Layer 7 of a small transformer language model trained on English Wikipedia (15 layers, counted from 0, width 64).
A neuron's activation on a vector x is GELU(gate . x) times (in . x), where the dot is the dot product.
The model reads these tokens: "After" " d" "inner" "," " B" "olog" "a" " and" " K" "l" "ap" "ka" " head" " to" " their" " ro" "om" " to" " s" "le" "ep" "."

The vector x that enters this layer's MLP at each token. A number n stands for (n - 128) times 0.029.
0 "After": 102, 68, 135, 127, 100, 162, 204, 117, 113, 152, 86, 127, 109, 180, 126, 138, 84, 183, 148, 172, 120, 84, 135, 164, 151, 151, 95, 127, 75, 104, 50, 80, 146, 126, 181, 163, 103, 95, 128, 81, 138, 115, 144, 58, 175, 111, 161, 41, 106, 164, 51, 127, 165, 101, 174, 131, 145, 120, 59, 127, 80, 91, 100, 123
1 " d": 128, 132, 145, 159, 123, 179, 151, 102, 120, 47, 85, 114, 126, 144, 175, 151, 121, 130, 111, 162, 167, 104, 121, 169, 129, 115, 117, 132, 122, 162, 126, 131, 106, 181, 107, 79, 102, 148, 110, 156, 200, 145, 76, 152, 164, 64, 209, 136, 158, 156, 73, 134, 206, 133, 141, 182, 123, 214, 58, 118, 205, 157, 103, 100
2 "inner": 123, 76, 191, 182, 81, 161, 163, 154, 123, 133, 141, 140, 76, 143, 140, 182, 142, 150, 125, 184, 87, 151, 144, 160, 129, 103, 119, 172, 90, 204, 124, 155, 138, 182, 126, 238, 190, 122, 122, 106, 113, 166, 128, 87, 124, 150, 158, 98, 134, 146, 131, 192, 109, 91, 191, 163, 132, 138, 91, 57, 163, 177, 88, 139
3 ",": 135, 115, 107, 89, 132, 241, 138, 132, 142, 164, 133, 158, 114, 152, 158, 85, 53, 123, 142, 206, 141, 97, 77, 86, 128, 177, 149, 78, 61, 122, 136, 103, 109, 140, 122, 86, 139, 118, 109, 173, 160, 134, 144, 99, 181, 6, 134, 125, 164, 130, 118, 130, 133, 167, 174, 170, 96, 155, 125, 154, 90, 116, 123, 133
4 " B": 168, 152, 102, 165, 157, 91, 111, 167, 127, 131, 104, 79, 169, 143, 128, 114, 131, 127, 140, 157, 124, 134, 104, 210, 85, 177, 54, 147, 94, 105, 134, 124, 118, 161, 76, 106, 125, 48, 148, 153, 194, 144, 126, 167, 198, 85, 123, 115, 163, 148, 111, 150, 199, 144, 133, 114, 165, 182, 58, 185, 131, 154, 76, 116
5 "olog": 138, 194, 130, 194, 80, 121, 122, 91, 121, 110, 187, 74, 59, 156, 150, 131, 102, 104, 130, 170, 148, 158, 109, 133, 80, 95, 95, 148, 141, 120, 188, 153, 119, 83, 188, 95, 160, 126, 124, 95, 105, 78, 179, 133, 126, 80, 156, 143, 121, 184, 162, 209, 144, 152, 147, 179, 166, 133, 72, 170, 76, 68, 95, 183
6 "a": 244, 184, 124, 200, 65, 143, 94, 169, 146, 130, 121, 121, 59, 141, 197, 152, 41, 113, 101, 151, 152, 76, 84, 140, 158, 146, 151, 194, 113, 138, 141, 150, 130, 137, 158, 90, 135, 148, 53, 121, 139, 66, 138, 148, 167, 123, 94, 102, 138, 129, 166, 85, 138, 146, 191, 148, 131, 165, 155, 159, 98, 128, 106, 116
7 " and": 104, 90, 86, 96, 133, 166, 148, 178, 119, 127, 169, 151, 64, 179, 121, 126, 69, 92, 129, 199, 145, 116, 132, 114, 82, 161, 107, 58, 154, 106, 140, 121, 105, 135, 169, 107, 154, 175, 127, 108, 196, 148, 182, 117, 164, 12, 134, 165, 109, 206, 145, 111, 177, 105, 145, 124, 94, 127, 139, 141, 95, 159, 114, 122
8 " K": 152, 93, 113, 136, 151, 87, 118, 202, 117, 135, 122, 120, 122, 112, 122, 120, 116, 129, 138, 91, 126, 101, 96, 211, 62, 185, 86, 147, 116, 108, 109, 132, 92, 156, 114, 79, 119, 83, 114, 151, 172, 203, 107, 132, 160, 108, 132, 150, 155, 176, 93, 131, 176, 100, 147, 93, 153, 177, 76, 157, 136, 143, 39, 172
9 "l": 118, 106, 112, 141, 124, 80, 111, 225, 140, 126, 132, 136, 137, 140, 149, 151, 118, 179, 138, 134, 179, 103, 161, 146, 103, 174, 175, 156, 132, 176, 128, 95, 135, 120, 126, 106, 92, 128, 82, 160, 95, 75, 166, 113, 128, 156, 110, 166, 120, 133, 56, 175, 176, 89, 152, 76, 126, 144, 125, 196, 187, 125, 66, 196
10 "ap": 134, 122, 57, 160, 95, 123, 134, 227, 98, 156, 158, 116, 122, 125, 110, 159, 95, 127, 150, 127, 114, 160, 131, 132, 106, 116, 117, 101, 141, 97, 189, 115, 125, 150, 129, 154, 91, 17, 76, 156, 91, 83, 146, 103, 117, 150, 126, 126, 150, 139, 74, 162, 97, 86, 130, 86, 97, 152, 107, 206, 129, 43, 77, 169
11 "ka": 173, 134, 143, 208, 125, 131, 131, 232, 144, 143, 197, 163, 104, 100, 176, 153, 65, 129, 158, 98, 134, 53, 95, 140, 136, 176, 179, 144, 125, 106, 99, 134, 101, 142, 144, 78, 195, 156, 53, 112, 100, 113, 113, 147, 144, 129, 120, 117, 133, 161, 114, 137, 123, 125, 114, 132, 119, 144, 165, 166, 82, 123, 113, 187
12 " head": 102, 80, 116, 171, 118, 177, 139, 153, 176, 161, 86, 131, 152, 98, 86, 175, 154, 67, 72, 210, 103, 135, 90, 157, 114, 130, 185, 90, 145, 76, 133, 76, 191, 143, 106, 160, 171, 67, 117, 135, 97, 156, 121, 113, 111, 63, 119, 91, 136, 186, 93, 178, 131, 97, 126, 176, 160, 139, 86, 163, 147, 184, 93, 163
13 " to": 90, 40, 90, 71, 73, 184, 154, 118, 183, 94, 111, 187, 118, 152, 167, 188, 83, 148, 164, 143, 152, 124, 106, 143, 136, 155, 98, 87, 125, 109, 59, 110, 130, 118, 99, 119, 190, 140, 128, 87, 179, 132, 147, 97, 145, 10, 150, 68, 158, 167, 107, 98, 159, 114, 151, 169, 135, 140, 103, 110, 141, 77, 103, 141
14 " their": 146, 121, 122, 119, 139, 169, 176, 138, 113, 137, 103, 155, 105, 158, 183, 193, 117, 117, 133, 160, 139, 142, 111, 169, 110, 129, 127, 112, 119, 115, 81, 59, 110, 110, 136, 136, 194, 104, 141, 162, 239, 128, 144, 78, 156, 55, 95, 141, 104, 203, 86, 107, 192, 137, 178, 143, 132, 106, 69, 112, 129, 101, 152, 171
15 " ro": 113, 136, 84, 189, 127, 175, 141, 156, 137, 138, 141, 123, 173, 147, 110, 184, 110, 101, 78, 121, 137, 136, 73, 215, 127, 134, 53, 113, 111, 164, 152, 93, 150, 145, 88, 122, 67, 55, 112, 195, 175, 151, 111, 127, 132, 89, 122, 196, 168, 184, 109, 135, 130, 105, 107, 157, 119, 181, 64, 99, 109, 109, 88, 182
16 "om": 196, 130, 184, 169, 119, 218, 111, 188, 113, 109, 139, 130, 116, 145, 142, 217, 102, 114, 144, 161, 152, 148, 118, 116, 127, 165, 106, 117, 96, 144, 118, 70, 134, 122, 149, 113, 34, 62, 141, 154, 128, 134, 175, 155, 96, 143, 96, 148, 150, 159, 119, 140, 41, 128, 112, 133, 110, 120, 132, 157, 53, 143, 81, 177
17 " to": 71, 59, 106, 72, 85, 169, 139, 130, 173, 96, 129, 180, 112, 135, 194, 201, 65, 148, 153, 153, 166, 154, 118, 134, 129, 170, 99, 101, 105, 131, 69, 99, 146, 126, 106, 130, 169, 140, 135, 78, 204, 137, 143, 112, 143, 8, 158, 89, 151, 192, 132, 121, 159, 115, 148, 147, 123, 136, 109, 101, 122, 77, 112, 142
18 " s": 126, 110, 119, 155, 169, 163, 105, 144, 128, 128, 47, 108, 165, 133, 146, 144, 175, 87, 95, 162, 152, 102, 97, 160, 93, 151, 143, 129, 77, 166, 137, 77, 70, 165, 121, 129, 83, 116, 133, 169, 173, 182, 106, 150, 161, 78, 154, 177, 219, 228, 105, 142, 191, 148, 138, 186, 123, 129, 83, 144, 144, 134, 81, 110
19 "le": 122, 104, 140, 159, 124, 133, 143, 128, 177, 93, 150, 158, 250, 129, 157, 191, 93, 126, 43, 193, 123, 108, 124, 114, 156, 144, 147, 150, 127, 152, 119, 68, 144, 168, 215, 107, 92, 136, 123, 120, 147, 162, 129, 125, 124, 129, 147, 131, 180, 142, 146, 230, 93, 99, 187, 76, 139, 147, 132, 82, 168, 103, 73, 133
20 "ep": 100, 117, 140, 168, 49, 184, 111, 148, 183, 70, 79, 120, 133, 137, 219, 199, 167, 99, 123, 155, 123, 150, 132, 115, 133, 161, 192, 77, 173, 178, 125, 87, 112, 128, 130, 121, 157, 104, 137, 102, 102, 115, 166, 82, 92, 102, 158, 152, 185, 154, 116, 116, 69, 72, 111, 209, 144, 102, 145, 108, 171, 105, 88, 167
21 ".": 82, 115, 212, 112, 85, 202, 115, 168, 228, 136, 78, 128, 165, 149, 161, 96, 49, 111, 141, 139, 39, 82, 93, 131, 74, 139, 151, 123, 96, 152, 126, 97, 128, 122, 89, 172, 154, 117, 110, 158, 97, 114, 114, 105, 174, 35, 85, 104, 150, 139, 85, 146, 151, 73, 156, 114, 135, 134, 115, 87, 122, 162, 108, 149

Each question shows the input weights of one neuron of the MLP. A number n stands for (n - 128) times 0.0045.

n126 gate: 173, 150, 122, 101, 121, 135, 149, 130, 141, 117, 112, 147, 184, 133, 132, 92, 156, 117, 102, 169, 155, 100, 109, 127, 166, 155, 137, 127, 86, 124, 80, 75, 132, 133, 153, 140, 177, 121, 96, 127, 110, 94, 107, 101, 144, 106, 145, 149, 131, 128, 98, 112, 139, 120, 143, 144, 151, 137, 116, 149, 144, 127, 187, 50
n126 in: 128, 159, 146, 109, 197, 140, 116, 145, 134, 130, 186, 124, 125, 130, 150, 145, 164, 121, 156, 136, 92, 97, 158, 147, 135, 143, 104, 110, 108, 115, 142, 115, 117, 94, 93, 196, 143, 143, 157, 151, 127, 130, 121, 105, 118, 140, 129, 102, 100, 142, 85, 156, 119, 74, 153, 131, 84, 133, 123, 147, 161, 126, 141, 136
Which token does this neuron like most? 14 " their"

n173 gate: 132, 113, 117, 139, 181, 90, 164, 109, 124, 178, 117, 124, 143, 97, 164, 122, 114, 126, 129, 118, 122, 139, 141, 104, 122, 90, 142, 127, 100, 127, 112, 180, 118, 143, 145, 98, 124, 148, 146, 152, 98, 124, 50, 67, 189, 102, 124, 169, 135, 97, 119, 118, 88, 150, 65, 104, 123, 178, 155, 121, 142, 100, 188, 165
n173 in: 114, 162, 142, 98, 126, 122, 126, 139, 71, 192, 103, 109, 121, 156, 139, 104, 108, 117, 111, 123, 128, 119, 92, 167, 181, 110, 110, 131, 84, 87, 142, 141, 142, 117, 114, 164, 118, 108, 112, 152, 131, 158, 162, 133, 122, 154, 145, 70, 171, 158, 111, 86, 108, 82, 170, 191, 136, 102, 130, 121, 62, 148, 149, 73
Which token does this neuron like most? 9 "l"

n47 gate: 194, 76, 130, 130, 139, 119, 90, 152, 170, 91, 130, 92, 94, 128, 148, 84, 176, 74, 147, 111, 187, 73, 109, 79, 83, 161, 159, 137, 130, 161, 107, 143, 140, 176, 164, 157, 95, 126, 105, 150, 126, 97, 185, 157, 139, 123, 151, 154, 155, 115, 129, 133, 152, 100, 105, 83, 127, 152, 73, 104, 119, 156, 104, 100
n47 in: 118, 175, 64, 158, 137, 136, 144, 136, 122, 122, 94, 173, 161, 157, 97, 171, 148, 182, 146, 175, 160, 100, 150, 154, 102, 187, 129, 145, 148, 119, 108, 179, 83, 134, 149, 88, 106, 103, 161, 160, 170, 143, 118, 143, 151, 91, 88, 113, 147, 204, 156, 118, 165, 90, 137, 150, 103, 111, 157, 104, 130, 121, 106, 140
Its two highest activations, in order, are on tokens 18 " s", 8 " K"

n21 gate: 71, 143, 184, 114, 138, 138, 149, 142, 131, 118, 178, 117, 80, 106, 98, 133, 147, 147, 151, 138, 135, 138, 147, 158, 130, 87, 131, 118, 127, 163, 87, 151, 147, 90, 163, 122, 174, 121, 204, 102, 196, 168, 144, 121, 150, 96, 92, 119, 116, 153, 141, 101, 169, 116, 168, 147, 150, 127, 116, 130, 109, 130, 111, 135
n21 in: 107, 142, 175, 105, 156, 131, 134, 132, 112, 129, 132, 140, 102, 90, 92, 151, 120, 138, 115, 173, 100, 145, 95, 145, 135, 141, 108, 136, 94, 132, 101, 127, 119, 97, 98, 155, 139, 136, 184, 111, 156, 167, 128, 88, 146, 151, 157, 144, 104, 119, 134, 132, 75, 123, 201, 146, 138, 79, 67, 181, 86, 137, 130, 150
On which three tokens does it fire most, strongest first? 14 " their", 2 "inner", 0 "After"

n5 gate: 116, 140, 110, 99, 147, 96, 73, 167, 118, 114, 154, 168, 61, 111, 131, 127, 171, 78, 163, 132, 138, 122, 113, 155, 161, 114, 114, 108, 60, 100, 162, 108, 97, 112, 135, 99, 154, 100, 157, 134, 77, 118, 139, 134, 116, 132, 104, 75, 121, 142, 154, 88, 120, 113, 156, 85, 131, 86, 100, 120, 155, 130, 105, 109
n5 in: 162, 165, 156, 134, 80, 125, 175, 130, 160, 136, 116, 129, 139, 131, 164, 104, 95, 149, 154, 127, 81, 110, 147, 101, 103, 123, 144, 146, 134, 93, 80, 119, 108, 100, 153, 148, 156, 147, 136, 139, 163, 137, 160, 148, 133, 128, 75, 123, 148, 99, 74, 144, 164, 138, 160, 129, 87, 136, 182, 146, 147, 69, 122, 154
On which token does it fire most, and how strongly? 10 "ap", at about 0.3

n182 gate: 112, 114, 93, 68, 146, 163, 121, 160, 160, 135, 144, 135, 98, 92, 131, 125, 132, 133, 134, 154, 162, 124, 118, 112, 103, 144, 111, 112, 57, 139, 85, 97, 147, 130, 139, 158, 174, 135, 157, 93, 183, 165, 128, 124, 157, 114, 108, 108, 138, 128, 144, 169, 142, 96, 112, 121, 112, 110, 144, 139, 151, 146, 177, 171
n182 in: 165, 151, 118, 135, 85, 112, 150, 116, 118, 168, 132, 151, 112, 123, 153, 114, 152, 155, 92, 116, 101, 170, 91, 148, 110, 78, 156, 128, 148, 104, 156, 112, 139, 126, 107, 113, 114, 116, 137, 149, 150, 97, 150, 108, 159, 136, 196, 145, 198, 100, 77, 142, 121, 156, 140, 135, 125, 129, 126, 94, 154, 129, 170, 99
Which token does this neuron like most? 14 " their"

n68 gate: 99, 133, 128, 102, 125, 121, 194, 158, 88, 121, 112, 140, 134, 105, 150, 95, 156, 142, 172, 134, 49, 138, 116, 165, 153, 159, 119, 114, 119, 148, 180, 148, 151, 124, 97, 102, 91, 140, 171, 179, 152, 153, 98, 151, 100, 103, 100, 119, 139, 104, 129, 168, 136, 147, 70, 154, 134, 127, 127, 102, 160, 124, 144, 157
n68 in: 99, 122, 131, 117, 121, 124, 165, 135, 154, 116, 119, 160, 110, 155, 64, 121, 116, 128, 86, 193, 115, 105, 86, 81, 116, 115, 74, 136, 147, 135, 93, 148, 189, 122, 151, 144, 187, 102, 122, 158, 144, 128, 121, 118, 117, 167, 139, 103, 77, 164, 107, 137, 154, 79, 163, 154, 150, 165, 84, 96, 133, 185, 97, 137
Which token does this neuron like most? 15 " ro"

n58 gate: 126, 113, 117, 102, 138, 77, 180, 137, 141, 123, 143, 120, 94, 90, 77, 148, 168, 157, 193, 114, 159, 165, 124, 151, 126, 194, 78, 125, 132, 111, 126, 130, 64, 145, 180, 151, 119, 109, 124, 130, 105, 93, 125, 140, 153, 127, 125, 104, 72, 129, 91, 107, 130, 125, 129, 133, 181, 115, 149, 148, 150, 105, 140, 176
n58 in: 139, 90, 111, 101, 106, 159, 166, 115, 125, 159, 129, 155, 164, 100, 105, 179, 104, 114, 146, 132, 131, 96, 125, 102, 84, 111, 124, 114, 101, 162, 133, 181, 156, 136, 102, 162, 154, 141, 162, 108, 128, 134, 122, 115, 186, 108, 120, 71, 103, 98, 132, 138, 150, 141, 113, 132, 159, 162, 162, 122, 146, 103, 71, 152
Its two highest activations, in order, are on tokens 0 "After", 13 " to"

n72 gate: 129, 100, 142, 112, 170, 166, 130, 179, 114, 98, 131, 105, 94, 139, 133, 127, 100, 129, 135, 97, 112, 94, 149, 121, 139, 140, 122, 127, 94, 189, 127, 151, 140, 147, 127, 169, 94, 162, 87, 138, 120, 101, 101, 106, 122, 116, 97, 136, 171, 142, 153, 95, 173, 132, 113, 113, 145, 102, 172, 151, 134, 166, 107, 124
n72 in: 99, 127, 115, 125, 92, 110, 109, 118, 162, 170, 112, 130, 96, 83, 121, 132, 140, 156, 128, 149, 159, 109, 161, 142, 149, 107, 154, 104, 123, 116, 152, 96, 141, 80, 174, 105, 112, 132, 120, 110, 168, 122, 106, 173, 86, 151, 153, 114, 129, 148, 116, 109, 141, 89, 126, 50, 118, 123, 122, 160, 112, 146, 143, 107
Which token does this neuron like most? 9 "l"

n3 gate: 143, 186, 144, 128, 135, 112, 154, 154, 115, 148, 172, 148, 140, 114, 125, 143, 156, 137, 118, 122, 132, 131, 106, 100, 97, 98, 113, 141, 149, 125, 126, 172, 158, 111, 90, 146, 154, 110, 110, 116, 106, 170, 170, 139, 135, 173, 132, 110, 104, 149, 122, 82, 188, 162, 158, 103, 160, 168, 125, 144, 121, 146, 132, 102
n3 in: 174, 166, 164, 137, 138, 199, 128, 155, 110, 113, 162, 142, 148, 115, 122, 140, 156, 159, 78, 112, 96, 132, 121, 98, 128, 127, 177, 174, 115, 156, 130, 117, 139, 138, 78, 106, 149, 129, 108, 75, 82, 118, 155, 118, 148, 142, 115, 137, 150, 140, 149, 136, 97, 131, 130, 156, 142, 149, 136, 169, 122, 144, 133, 94
On which token does it fire most, and how strongly? 6 "a", at about 0.9

n22 gate: 128, 140, 162, 119, 101, 108, 139, 114, 76, 88, 120, 147, 157, 157, 91, 113, 85, 52, 144, 119, 110, 141, 71, 114, 116, 145, 148, 154, 128, 94, 137, 179, 130, 173, 94, 143, 114, 160, 165, 139, 115, 152, 107, 133, 144, 134, 110, 119, 103, 123, 155, 160, 115, 126, 136, 165, 155, 77, 127, 116, 130, 170, 136, 150
n22 in: 194, 130, 106, 169, 89, 149, 137, 124, 139, 111, 158, 147, 97, 138, 98, 118, 104, 61, 109, 160, 85, 120, 100, 159, 109, 140, 129, 85, 102, 115, 128, 142, 161, 120, 53, 107, 139, 129, 140, 123, 147, 111, 138, 73, 170, 132, 142, 88, 158, 124, 128, 134, 97, 105, 151, 161, 94, 90, 194, 120, 147, 207, 97, 149
Which token does this neuron like most? 21 "."

n89 gate: 146, 112, 181, 127, 187, 111, 135, 112, 101, 93, 136, 100, 150, 73, 129, 121, 150, 138, 148, 125, 167, 127, 131, 154, 131, 111, 133, 149, 69, 106, 117, 154, 116, 147, 142, 110, 175, 140, 165, 96, 109, 75, 166, 130, 152, 119, 108, 157, 75, 142, 58, 128, 186, 117, 115, 110, 156, 67, 123, 175, 137, 114, 124, 162
n89 in: 141, 81, 138, 138, 160, 126, 87, 114, 162, 117, 146, 146, 115, 101, 97, 135, 122, 104, 108, 134, 150, 97, 80, 94, 151, 135, 128, 135, 163, 135, 80, 145, 107, 127, 147, 123, 92, 107, 88, 176, 149, 122, 92, 103, 200, 170, 114, 170, 105, 169, 109, 115, 145, 87, 134, 85, 170, 110, 182, 133, 116, 67, 140, 103
Its two highest activations, in order, are on tokens 9 "l", 11 "ka"

n49 gate: 119, 119, 153, 145, 113, 110, 150, 131, 141, 96, 153, 107, 161, 100, 120, 83, 201, 119, 110, 102, 135, 86, 115, 149, 146, 129, 196, 107, 166, 164, 73, 137, 171, 126, 99, 124, 173, 100, 144, 103, 120, 168, 130, 124, 139, 98, 137, 121, 109, 111, 174, 110, 99, 123, 88, 141, 163, 97, 113, 118, 120, 161, 165, 161
n49 in: 172, 121, 134, 137, 120, 161, 139, 161, 103, 121, 129, 143, 70, 134, 196, 167, 144, 87, 126, 122, 97, 116, 79, 178, 115, 135, 142, 100, 136, 142, 92, 89, 81, 169, 158, 149, 177, 124, 71, 144, 155, 123, 136, 134, 124, 118, 93, 90, 128, 202, 77, 48, 167, 115, 142, 120, 181, 77, 168, 132, 121, 88, 145, 99
On which three tokens does it fire most, strongest first? 20 "ep", 12 " head", 11 "ka"

n91 gate: 124, 61, 164, 115, 124, 130, 139, 165, 88, 73, 162, 156, 123, 130, 130, 151, 117, 126, 166, 135, 139, 136, 179, 130, 122, 119, 150, 149, 140, 139, 123, 91, 122, 108, 137, 181, 117, 134, 102, 157, 140, 140, 111, 118, 154, 123, 202, 140, 165, 106, 113, 138, 122, 174, 130, 134, 106, 130, 138, 185, 112, 106, 149, 119
n91 in: 133, 169, 165, 130, 133, 132, 127, 84, 125, 115, 160, 181, 109, 141, 140, 133, 120, 117, 150, 159, 143, 138, 113, 101, 108, 131, 127, 116, 157, 142, 152, 109, 86, 156, 152, 104, 89, 165, 128, 180, 140, 117, 151, 110, 113, 108, 129, 115, 162, 81, 119, 101, 148, 126, 131, 114, 148, 134, 123, 171, 195, 89, 95, 131
On which three tokens does it fire most, strongest first? 1 " d", 9 "l", 3 ","

n130 gate: 137, 77, 111, 125, 132, 104, 84, 137, 93, 104, 164, 116, 125, 136, 118, 96, 134, 126, 113, 104, 150, 109, 177, 197, 168, 162, 91, 180, 131, 140, 66, 141, 149, 58, 115, 91, 142, 95, 111, 127, 140, 95, 117, 112, 165, 149, 154, 114, 149, 131, 82, 121, 163, 131, 92, 85, 144, 108, 89, 126, 132, 107, 129, 82
n130 in: 102, 129, 133, 125, 118, 134, 130, 136, 127, 82, 98, 133, 135, 134, 136, 161, 107, 81, 120, 95, 88, 173, 132, 157, 133, 103, 131, 99, 133, 142, 113, 132, 171, 49, 140, 157, 132, 120, 153, 147, 162, 162, 91, 74, 159, 156, 91, 92, 106, 142, 152, 163, 96, 168, 109, 179, 110, 94, 144, 82, 91, 109, 98, 156
On which token does it fire most, and how strongly? 0 "After", at about 1.1

n149 gate: 87, 129, 170, 126, 107, 117, 94, 73, 138, 100, 148, 165, 134, 101, 157, 134, 70, 143, 149, 97, 145, 106, 119, 88, 151, 93, 103, 92, 126, 193, 144, 96, 155, 103, 126, 127, 144, 186, 110, 137, 113, 92, 125, 131, 148, 146, 163, 96, 94, 114, 109, 114, 133, 131, 112, 124, 121, 146, 112, 186, 142, 129, 105, 197
n149 in: 138, 153, 134, 96, 59, 114, 183, 139, 166, 131, 113, 134, 135, 105, 102, 127, 109, 135, 101, 186, 117, 113, 170, 125, 93, 127, 146, 128, 115, 115, 118, 87, 125, 144, 148, 156, 127, 190, 99, 101, 167, 115, 137, 164, 118, 70, 100, 143, 129, 110, 115, 125, 175, 156, 133, 116, 115, 127, 143, 116, 148, 117, 155, 117
On which token does it fire most, and how strongly? 17 " to", at about 1.9

n33 gate: 85, 124, 162, 97, 134, 159, 139, 159, 128, 131, 79, 166, 129, 155, 120, 101, 93, 152, 177, 129, 86, 106, 111, 95, 66, 105, 104, 140, 121, 141, 121, 175, 181, 134, 169, 112, 123, 121, 161, 140, 148, 162, 95, 132, 166, 127, 119, 127, 120, 120, 134, 141, 145, 83, 151, 172, 176, 102, 128, 169, 67, 149, 173, 157
n33 in: 136, 132, 156, 131, 129, 85, 135, 152, 151, 149, 147, 95, 82, 121, 123, 123, 122, 96, 156, 144, 143, 157, 138, 75, 105, 112, 179, 180, 109, 122, 164, 132, 104, 131, 78, 148, 158, 132, 128, 80, 123, 136, 185, 147, 113, 103, 158, 108, 115, 109, 103, 113, 145, 88, 119, 98, 138, 112, 140, 89, 182, 158, 147, 158
On which token does it fire most, and how strongly? 21 ".", at about 2.7

n30 gate: 95, 134, 133, 62, 113, 104, 132, 136, 129, 127, 231, 127, 113, 143, 121, 151, 106, 121, 105, 125, 111, 102, 143, 122, 133, 143, 109, 124, 186, 127, 117, 136, 122, 132, 139, 120, 157, 94, 74, 137, 124, 145, 95, 83, 143, 182, 103, 123, 52, 96, 151, 97, 100, 143, 90, 161, 127, 137, 91, 107, 158, 105, 119, 105
n30 in: 191, 117, 175, 160, 143, 161, 170, 135, 141, 124, 132, 143, 124, 169, 126, 163, 111, 158, 127, 157, 157, 122, 111, 76, 125, 51, 137, 111, 117, 87, 166, 179, 107, 101, 139, 163, 115, 116, 184, 122, 95, 154, 151, 70, 125, 98, 98, 116, 102, 140, 98, 110, 133, 127, 128, 100, 107, 141, 113, 124, 193, 119, 141, 143
Which token does this neuron like most? 10 "ap"

n44 gate: 156, 196, 148, 146, 91, 147, 137, 142, 109, 128, 133, 129, 130, 139, 100, 109, 196, 82, 126, 167, 164, 117, 96, 112, 102, 91, 141, 154, 128, 137, 126, 164, 132, 155, 76, 157, 158, 153, 89, 128, 120, 136, 92, 138, 120, 154, 101, 136, 173, 122, 163, 118, 87, 153, 116, 139, 120, 107, 76, 107, 48, 135, 110, 121
n44 in: 132, 136, 116, 140, 131, 127, 42, 81, 122, 109, 160, 110, 139, 144, 147, 120, 137, 66, 119, 106, 114, 98, 106, 135, 100, 144, 121, 117, 132, 142, 102, 160, 113, 133, 145, 150, 144, 151, 85, 81, 143, 118, 113, 117, 104, 178, 173, 136, 113, 143, 134, 135, 110, 156, 119, 136, 83, 118, 108, 162, 126, 80, 183, 147
Which token does this neuron like most? 5 "olog"

n10 gate: 89, 130, 76, 124, 140, 109, 70, 123, 111, 135, 133, 145, 163, 130, 171, 73, 136, 94, 187, 120, 185, 122, 116, 135, 91, 99, 115, 157, 118, 156, 122, 150, 151, 106, 126, 99, 205, 154, 182, 207, 150, 110, 123, 109, 145, 132, 158, 139, 125, 81, 147, 84, 181, 135, 167, 103, 142, 125, 119, 93, 114, 158, 176, 115
n10 in: 166, 118, 54, 123, 207, 149, 132, 133, 92, 76, 174, 138, 145, 147, 79, 109, 142, 144, 150, 207, 102, 121, 161, 135, 128, 116, 98, 120, 69, 70, 183, 153, 127, 84, 105, 122, 90, 114, 133, 149, 124, 134, 160, 80, 132, 104, 118, 141, 149, 130, 127, 162, 165, 120, 140, 115, 158, 126, 128, 138, 134, 165, 115, 110
Its two highest activations, in order, are on tokens 4 " B", 3 ","

n113 gate: 100, 104, 100, 110, 145, 104, 77, 89, 49, 140, 92, 99, 190, 72, 98, 92, 108, 91, 136, 91, 139, 107, 142, 137, 153, 134, 138, 180, 162, 127, 166, 86, 117, 73, 126, 106, 117, 109, 114, 113, 106, 132, 117, 123, 72, 155, 138, 175, 121, 104, 114, 133, 98, 133, 128, 118, 128, 106, 104, 164, 142, 126, 145, 140
n113 in: 120, 83, 90, 145, 139, 154, 130, 97, 140, 146, 107, 154, 96, 98, 85, 134, 156, 191, 85, 171, 151, 107, 158, 91, 103, 73, 138, 140, 77, 96, 115, 120, 148, 140, 99, 82, 115, 72, 186, 120, 116, 110, 179, 99, 127, 105, 85, 171, 166, 132, 141, 157, 102, 80, 124, 167, 178, 175, 137, 107, 151, 81, 130, 112
Which token does this neuron like most? 10 "ap"

n188 gate: 109, 129, 121, 143, 139, 152, 127, 166, 133, 170, 102, 190, 109, 108, 132, 74, 125, 107, 134, 138, 90, 146, 65, 96, 180, 59, 90, 150, 73, 131, 170, 113, 120, 118, 140, 96, 115, 140, 127, 98, 97, 106, 115, 134, 134, 137, 119, 109, 136, 127, 149, 84, 75, 127, 124, 135, 142, 113, 140, 132, 127, 139, 112, 113
n188 in: 103, 126, 121, 139, 103, 114, 116, 113, 158, 124, 70, 130, 125, 115, 171, 156, 123, 139, 173, 157, 131, 123, 128, 128, 126, 156, 164, 142, 156, 157, 145, 143, 165, 141, 115, 95, 137, 166, 127, 52, 140, 149, 139, 75, 142, 123, 163, 122, 172, 125, 126, 164, 83, 148, 120, 135, 125, 108, 144, 164, 105, 153, 154, 144
Its two highest activations, in order, are on tokens 6 "a", 3 ","

n76 gate: 123, 116, 105, 86, 149, 119, 105, 126, 151, 134, 104, 133, 135, 154, 129, 102, 105, 95, 181, 153, 164, 153, 100, 103, 147, 115, 135, 115, 66, 101, 151, 63, 108, 124, 126, 114, 79, 172, 114, 144, 129, 93, 123, 157, 98, 74, 147, 129, 119, 130, 151, 96, 128, 114, 99, 158, 120, 61, 159, 173, 108, 124, 109, 152
n76 in: 127, 139, 130, 153, 125, 105, 113, 111, 174, 92, 97, 80, 131, 108, 127, 162, 79, 125, 117, 103, 112, 126, 130, 179, 129, 171, 172, 137, 168, 88, 99, 134, 96, 89, 138, 148, 178, 149, 96, 84, 178, 151, 100, 137, 101, 124, 157, 133, 120, 146, 117, 130, 150, 127, 113, 90, 119, 95, 118, 139, 126, 108, 154, 102
Which token does this neuron like most? 17 " to"

n81 gate: 95, 117, 83, 120, 173, 100, 133, 154, 87, 152, 142, 162, 89, 103, 145, 108, 162, 98, 161, 105, 170, 147, 88, 145, 134, 157, 149, 141, 110, 123, 77, 140, 134, 154, 169, 113, 149, 173, 122, 146, 129, 124, 128, 127, 126, 168, 101, 180, 130, 130, 90, 94, 129, 134, 90, 121, 139, 96, 111, 89, 88, 101, 153, 154
n81 in: 112, 133, 135, 109, 104, 102, 166, 156, 103, 171, 97, 100, 148, 126, 137, 139, 142, 186, 156, 109, 94, 155, 147, 161, 55, 166, 95, 119, 90, 154, 131, 110, 122, 81, 119, 114, 144, 63, 148, 112, 88, 192, 153, 128, 151, 123, 122, 128, 80, 127, 111, 33, 120, 120, 135, 109, 103, 83, 145, 156, 126, 159, 128, 105
Which token does this neuron like most? 8 " K"